Layer 4 of a small transformer language model trained on English Wikipedia (12 layers, counted from 0, width 96).
A neuron's activation on a vector x is GELU(weights . x), where the dot is the dot product.

Input weights of the MLP neurons that the questions are about. A number n stands for (n - 128) times 0.0031.
n9: 119, 93, 71, 180, 124, 77, 117, 130, 106, 82, 129, 188, 147, 163, 68, 110, 104, 125, 155, 133, 195, 106, 136, 141, 149, 125, 126, 123, 138, 153, 100, 126, 90, 142, 235, 101, 161, 196, 107, 116, 108, 147, 134, 75, 144, 101, 129, 95, 166, 97, 93, 187, 118, 126, 119, 133, 116, 140, 133, 141, 138, 172, 149, 72, 181, 143, 138, 105, 113, 126, 126, 112, 146, 161, 153, 115, 164, 141, 132, 219, 107, 109, 101, 110, 150, 48, 101, 130, 156, 97, 93, 45, 108, 97, 149, 138
n33: 124, 121, 172, 67, 198, 201, 170, 133, 109, 154, 116, 75, 150, 136, 177, 120, 133, 95, 140, 111, 137, 155, 96, 143, 144, 118, 94, 186, 132, 102, 156, 135, 115, 127, 108, 124, 131, 89, 92, 128, 160, 74, 71, 98, 114, 153, 136, 136, 102, 149, 126, 115, 133, 177, 96, 66, 126, 171, 135, 95, 141, 133, 141, 79, 109, 107, 119, 167, 168, 108, 83, 121, 121, 142, 140, 122, 98, 140, 97, 44, 102, 107, 164, 124, 113, 194, 169, 131, 125, 94, 124, 181, 159, 148, 159, 157
n44: 86, 114, 151, 116, 154, 107, 147, 110, 147, 135, 138, 113, 141, 196, 113, 129, 125, 121, 169, 125, 35, 162, 145, 136, 116, 160, 86, 133, 91, 176, 160, 144, 123, 139, 142, 155, 124, 107, 114, 199, 164, 184, 71, 109, 102, 79, 155, 162, 145, 67, 159, 98, 94, 143, 107, 135, 161, 130, 115, 112, 141, 136, 117, 126, 104, 133, 48, 149, 113, 81, 118, 137, 67, 151, 163, 86, 84, 138, 189, 121, 112, 54, 69, 119, 129, 141, 159, 175, 154, 97, 171, 169, 118, 150, 131, 192
n159: 126, 107, 128, 134, 154, 145, 54, 96, 141, 140, 117, 127, 146, 116, 90, 178, 112, 144, 98, 65, 111, 97, 113, 94, 117, 181, 120, 101, 125, 74, 199, 194, 135, 149, 137, 128, 124, 128, 105, 153, 73, 100, 151, 83, 180, 93, 140, 79, 123, 128, 170, 185, 100, 124, 154, 96, 138, 111, 96, 200, 79, 174, 90, 111, 113, 188, 208, 138, 107, 83, 122, 43, 116, 172, 84, 147, 158, 155, 173, 64, 189, 160, 173, 101, 164, 120, 118, 176, 90, 93, 117, 114, 148, 118, 145, 189
n249: 89, 91, 111, 170, 193, 203, 139, 122, 117, 146, 100, 60, 120, 102, 81, 78, 130, 180, 169, 149, 96, 87, 134, 114, 80, 147, 114, 156, 142, 110, 155, 98, 119, 117, 166, 203, 86, 96, 170, 71, 144, 206, 135, 110, 106, 148, 192, 145, 133, 189, 147, 202, 249, 134, 98, 107, 100, 79, 177, 135, 134, 66, 119, 122, 82, 95, 122, 210, 128, 105, 180, 123, 157, 141, 145, 163, 99, 149, 64, 88, 93, 56, 201, 181, 93, 110, 153, 179, 31, 56, 78, 137, 83, 125, 179, 100
n251: 139, 181, 103, 45, 150, 107, 109, 144, 89, 97, 151, 149, 132, 109, 105, 92, 169, 81, 134, 166, 95, 110, 196, 151, 140, 198, 155, 110, 131, 132, 178, 119, 75, 110, 170, 164, 106, 72, 126, 106, 68, 123, 106, 177, 145, 147, 134, 129, 192, 170, 155, 147, 114, 164, 64, 118, 136, 93, 197, 175, 134, 143, 106, 108, 95, 75, 126, 103, 145, 142, 96, 116, 165, 90, 125, 160, 102, 126, 176, 191, 102, 137, 110, 141, 106, 146, 119, 168, 131, 128, 123, 89, 69, 87, 124, 115
n295: 139, 110, 105, 179, 167, 103, 125, 91, 111, 198, 133, 216, 112, 140, 149, 171, 130, 127, 120, 67, 88, 88, 99, 124, 109, 103, 222, 152, 128, 155, 151, 71, 116, 196, 136, 206, 141, 117, 145, 91, 99, 126, 161, 132, 146, 104, 138, 103, 153, 168, 122, 142, 111, 99, 107, 152, 135, 98, 63, 161, 126, 182, 102, 138, 102, 155, 133, 119, 110, 105, 163, 140, 122, 77, 124, 162, 136, 88, 197, 76, 120, 156, 89, 174, 76, 166, 95, 87, 135, 64, 125, 102, 59, 134, 141, 125
n311: 127, 137, 122, 94, 145, 187, 77, 112, 134, 190, 84, 199, 116, 145, 161, 133, 119, 111, 118, 135, 186, 155, 131, 106, 99, 86, 166, 121, 82, 79, 106, 140, 118, 150, 96, 109, 141, 130, 67, 60, 182, 76, 132, 129, 151, 73, 160, 192, 106, 110, 131, 151, 103, 101, 149, 166, 150, 134, 131, 136, 141, 180, 139, 91, 108, 105, 190, 167, 137, 90, 101, 140, 112, 158, 201, 97, 157, 56, 142, 118, 168, 99, 166, 119, 106, 157, 125, 123, 118, 132, 94, 148, 130, 115, 135, 148
n312: 96, 113, 108, 142, 83, 98, 142, 142, 144, 145, 64, 174, 117, 150, 164, 154, 138, 106, 106, 164, 128, 107, 147, 61, 165, 88, 179, 150, 119, 41, 129, 129, 94, 144, 95, 113, 201, 145, 147, 66, 103, 144, 129, 148, 158, 109, 140, 131, 120, 129, 112, 134, 83, 146, 134, 156, 73, 176, 110, 128, 158, 156, 96, 139, 131, 129, 151, 193, 141, 94, 91, 111, 103, 106, 142, 171, 179, 140, 103, 123, 147, 122, 103, 115, 128, 83, 123, 117, 151, 191, 178, 136, 141, 50, 86, 113
n338: 167, 108, 168, 139, 132, 142, 95, 95, 122, 202, 105, 114, 142, 116, 142, 123, 157, 67, 127, 117, 116, 113, 123, 103, 113, 136, 136, 107, 139, 60, 183, 158, 122, 99, 178, 85, 97, 167, 34, 121, 114, 150, 122, 120, 138, 136, 62, 138, 98, 128, 98, 162, 96, 79, 141, 146, 126, 152, 103, 154, 94, 161, 73, 101, 142, 125, 97, 145, 195, 124, 131, 145, 186, 119, 137, 217, 165, 116, 136, 107, 182, 132, 92, 169, 120, 138, 176, 80, 126, 92, 143, 172, 93, 148, 160, 122
n345: 126, 119, 111, 136, 92, 95, 108, 126, 123, 113, 138, 111, 143, 167, 114, 133, 105, 146, 134, 183, 105, 128, 117, 158, 92, 137, 62, 66, 143, 126, 115, 143, 126, 130, 161, 150, 110, 131, 158, 169, 133, 169, 160, 87, 125, 134, 130, 96, 88, 109, 130, 150, 69, 94, 139, 104, 140, 144, 95, 130, 143, 97, 122, 165, 143, 62, 178, 174, 133, 130, 105, 111, 121, 115, 125, 231, 89, 88, 140, 184, 150, 88, 150, 120, 140, 128, 159, 143, 186, 146, 138, 110, 132, 100, 188, 112
n367: 142, 169, 143, 211, 190, 107, 121, 73, 120, 96, 98, 120, 27, 174, 141, 147, 132, 128, 112, 55, 62, 164, 140, 132, 116, 120, 109, 127, 114, 154, 166, 131, 150, 171, 46, 168, 129, 172, 68, 157, 130, 110, 41, 159, 136, 103, 169, 97, 140, 98, 104, 44, 98, 110, 164, 88, 143, 98, 148, 170, 152, 116, 143, 119, 101, 89, 140, 135, 158, 82, 172, 131, 134, 119, 184, 172, 110, 93, 150, 125, 197, 134, 171, 161, 131, 131, 159, 99, 134, 109, 159, 137, 104, 146, 149, 128
n372: 167, 157, 144, 87, 149, 193, 149, 120, 61, 138, 65, 170, 133, 97, 116, 77, 131, 80, 167, 145, 130, 145, 160, 180, 207, 129, 103, 103, 128, 126, 150, 152, 123, 96, 86, 103, 125, 104, 104, 132, 175, 95, 154, 176, 136, 130, 177, 121, 94, 106, 162, 165, 128, 103, 176, 83, 125, 87, 143, 98, 114, 133, 172, 143, 112, 77, 152, 170, 101, 127, 143, 151, 153, 140, 69, 107, 82, 84, 170, 126, 117, 122, 139, 116, 66, 103, 161, 182, 115, 129, 172, 142, 137, 107, 85, 88

Each question shows a token from some text and the vector x that enters the MLP there. A number n stands for (n - 128) times 0.031.

" the": 123, 125, 136, 128, 155, 134, 64, 137, 183, 127, 165, 211, 110, 123, 93, 146, 122, 148, 99, 127, 162, 112, 172, 68, 136, 118, 39, 123, 145, 158, 174, 87, 178, 117, 42, 163, 41, 127, 131, 174, 114, 137, 147, 128, 122, 56, 129, 146, 127, 131, 108, 148, 113, 144, 85, 130, 86, 151, 179, 84, 100, 169, 127, 129, 154, 151, 82, 147, 76, 118, 94, 185, 114, 138, 111, 92, 143, 153, 93, 162, 83, 206, 167, 177, 124, 130, 160, 77, 84, 121, 139, 127, 147, 135, 132, 175
The two highest activations, in order: n159, n44

"d": 140, 115, 91, 141, 113, 153, 112, 145, 168, 133, 164, 212, 76, 133, 114, 122, 124, 171, 85, 146, 151, 151, 133, 61, 134, 115, 52, 120, 115, 122, 168, 83, 182, 127, 63, 150, 43, 119, 162, 148, 87, 120, 146, 123, 131, 91, 108, 157, 126, 145, 131, 130, 110, 127, 91, 88, 104, 180, 192, 114, 124, 178, 103, 115, 140, 137, 64, 130, 108, 163, 105, 176, 114, 134, 98, 70, 109, 103, 150, 224, 126, 225, 154, 167, 106, 136, 147, 75, 102, 109, 170, 98, 156, 154, 106, 176
The most active neuron and its activation: n251, at about 0.13

" lived": 135, 139, 139, 93, 149, 127, 108, 150, 144, 112, 144, 222, 95, 134, 132, 138, 114, 154, 93, 152, 166, 127, 117, 94, 92, 124, 54, 66, 128, 140, 176, 70, 164, 106, 70, 144, 64, 145, 158, 153, 61, 127, 155, 92, 133, 98, 117, 161, 136, 158, 96, 142, 112, 128, 124, 141, 85, 175, 189, 78, 94, 169, 79, 100, 166, 114, 76, 160, 102, 187, 74, 195, 113, 151, 128, 67, 120, 114, 152, 198, 109, 211, 156, 142, 115, 141, 154, 87, 100, 117, 143, 104, 159, 146, 139, 180
Which three neurons fire most, strongest first? n311, n251, n9

" of": 132, 134, 90, 168, 154, 129, 92, 159, 162, 143, 148, 191, 103, 133, 90, 103, 148, 126, 78, 158, 192, 149, 146, 64, 117, 123, 42, 110, 137, 147, 140, 95, 175, 115, 41, 180, 103, 135, 150, 172, 84, 136, 169, 111, 106, 62, 107, 178, 117, 110, 76, 144, 105, 117, 115, 110, 88, 174, 192, 95, 112, 154, 114, 156, 195, 152, 54, 152, 123, 145, 82, 191, 100, 132, 107, 103, 107, 141, 147, 184, 121, 210, 152, 136, 114, 118, 146, 109, 95, 113, 143, 111, 109, 122, 122, 171
The most active neuron and its activation: n9, at about 0.49

"ija": 112, 111, 83, 164, 155, 133, 169, 120, 132, 124, 197, 170, 108, 107, 111, 133, 173, 150, 67, 175, 127, 151, 157, 84, 107, 137, 60, 98, 132, 152, 157, 60, 195, 113, 50, 158, 99, 116, 154, 167, 122, 144, 171, 118, 145, 82, 87, 149, 126, 166, 129, 130, 88, 117, 82, 105, 108, 184, 121, 108, 118, 122, 98, 127, 170, 129, 93, 142, 110, 167, 56, 202, 103, 122, 97, 101, 130, 86, 139, 194, 120, 205, 162, 180, 129, 94, 137, 69, 72, 107, 183, 129, 141, 122, 135, 157
The neuron with the highest activation: n345

" a": 129, 64, 139, 124, 162, 156, 54, 140, 174, 114, 162, 201, 115, 114, 120, 130, 132, 158, 75, 130, 154, 129, 167, 47, 141, 127, 50, 127, 108, 131, 184, 82, 155, 133, 58, 146, 50, 115, 150, 178, 106, 128, 154, 98, 145, 79, 123, 156, 144, 141, 120, 118, 113, 156, 99, 137, 96, 159, 159, 81, 114, 165, 118, 140, 185, 122, 72, 121, 80, 134, 87, 179, 138, 140, 133, 80, 129, 148, 110, 189, 97, 216, 167, 172, 113, 144, 183, 88, 87, 112, 127, 107, 131, 156, 118, 162
The neuron with the highest activation: n159

" their": 94, 122, 139, 121, 152, 140, 64, 138, 166, 124, 145, 190, 100, 110, 111, 117, 107, 146, 97, 159, 172, 124, 158, 79, 114, 113, 45, 95, 140, 154, 174, 70, 153, 117, 43, 182, 47, 151, 144, 156, 104, 135, 171, 96, 160, 75, 116, 161, 135, 124, 137, 179, 117, 127, 74, 132, 92, 140, 164, 93, 115, 154, 107, 149, 156, 143, 69, 149, 88, 148, 103, 206, 125, 140, 116, 92, 127, 163, 118, 177, 147, 200, 169, 157, 78, 128, 159, 78, 74, 153, 120, 124, 129, 152, 107, 176
The neuron with the highest activation: n249

"ks": 126, 144, 108, 124, 145, 143, 130, 161, 137, 141, 193, 172, 88, 148, 109, 130, 146, 155, 78, 162, 160, 125, 164, 54, 132, 129, 54, 102, 137, 144, 161, 81, 184, 115, 49, 136, 73, 145, 144, 151, 62, 142, 164, 114, 174, 81, 122, 139, 143, 150, 127, 142, 99, 128, 67, 110, 110, 160, 148, 42, 136, 107, 109, 157, 172, 131, 85, 97, 94, 179, 121, 183, 117, 92, 95, 99, 137, 91, 145, 202, 134, 205, 155, 169, 122, 108, 163, 61, 77, 87, 171, 120, 153, 149, 140, 135
The most active neuron and its activation: n251, at about 0.13

" Be": 126, 140, 137, 142, 151, 168, 108, 176, 139, 152, 165, 182, 105, 133, 127, 129, 175, 125, 84, 156, 151, 127, 170, 55, 117, 138, 42, 106, 147, 149, 115, 65, 182, 93, 50, 148, 80, 131, 136, 138, 112, 136, 181, 114, 132, 73, 113, 165, 150, 152, 86, 120, 116, 126, 91, 134, 85, 169, 124, 83, 99, 121, 100, 134, 193, 188, 71, 155, 91, 159, 100, 180, 125, 115, 136, 82, 92, 111, 114, 167, 106, 174, 156, 135, 75, 113, 190, 95, 102, 107, 192, 102, 148, 143, 116, 195
The neuron with the highest activation: n44

" eleven": 145, 119, 142, 151, 169, 177, 81, 120, 133, 138, 166, 192, 121, 101, 139, 148, 108, 169, 73, 156, 157, 116, 129, 77, 135, 115, 41, 113, 136, 164, 165, 82, 182, 106, 60, 127, 70, 144, 124, 174, 89, 115, 185, 111, 146, 87, 116, 162, 148, 136, 111, 154, 112, 126, 97, 123, 87, 154, 186, 82, 126, 179, 99, 104, 147, 149, 23, 145, 91, 172, 100, 180, 119, 129, 94, 81, 129, 164, 131, 182, 122, 210, 146, 130, 106, 126, 154, 82, 87, 101, 148, 96, 138, 115, 125, 185
The neuron with the highest activation: n159

" writing": 93, 120, 109, 111, 159, 142, 121, 159, 184, 94, 124, 213, 95, 142, 129, 119, 113, 131, 100, 142, 155, 118, 157, 82, 104, 112, 49, 113, 128, 122, 155, 88, 185, 120, 38, 157, 65, 137, 141, 175, 71, 133, 149, 75, 144, 101, 108, 161, 112, 180, 135, 182, 127, 100, 106, 122, 94, 162, 191, 60, 144, 181, 100, 157, 146, 148, 96, 146, 106, 113, 113, 186, 124, 127, 77, 81, 109, 118, 131, 171, 114, 198, 169, 158, 107, 130, 208, 81, 111, 92, 138, 152, 133, 155, 103, 162
The neuron with the highest activation: n372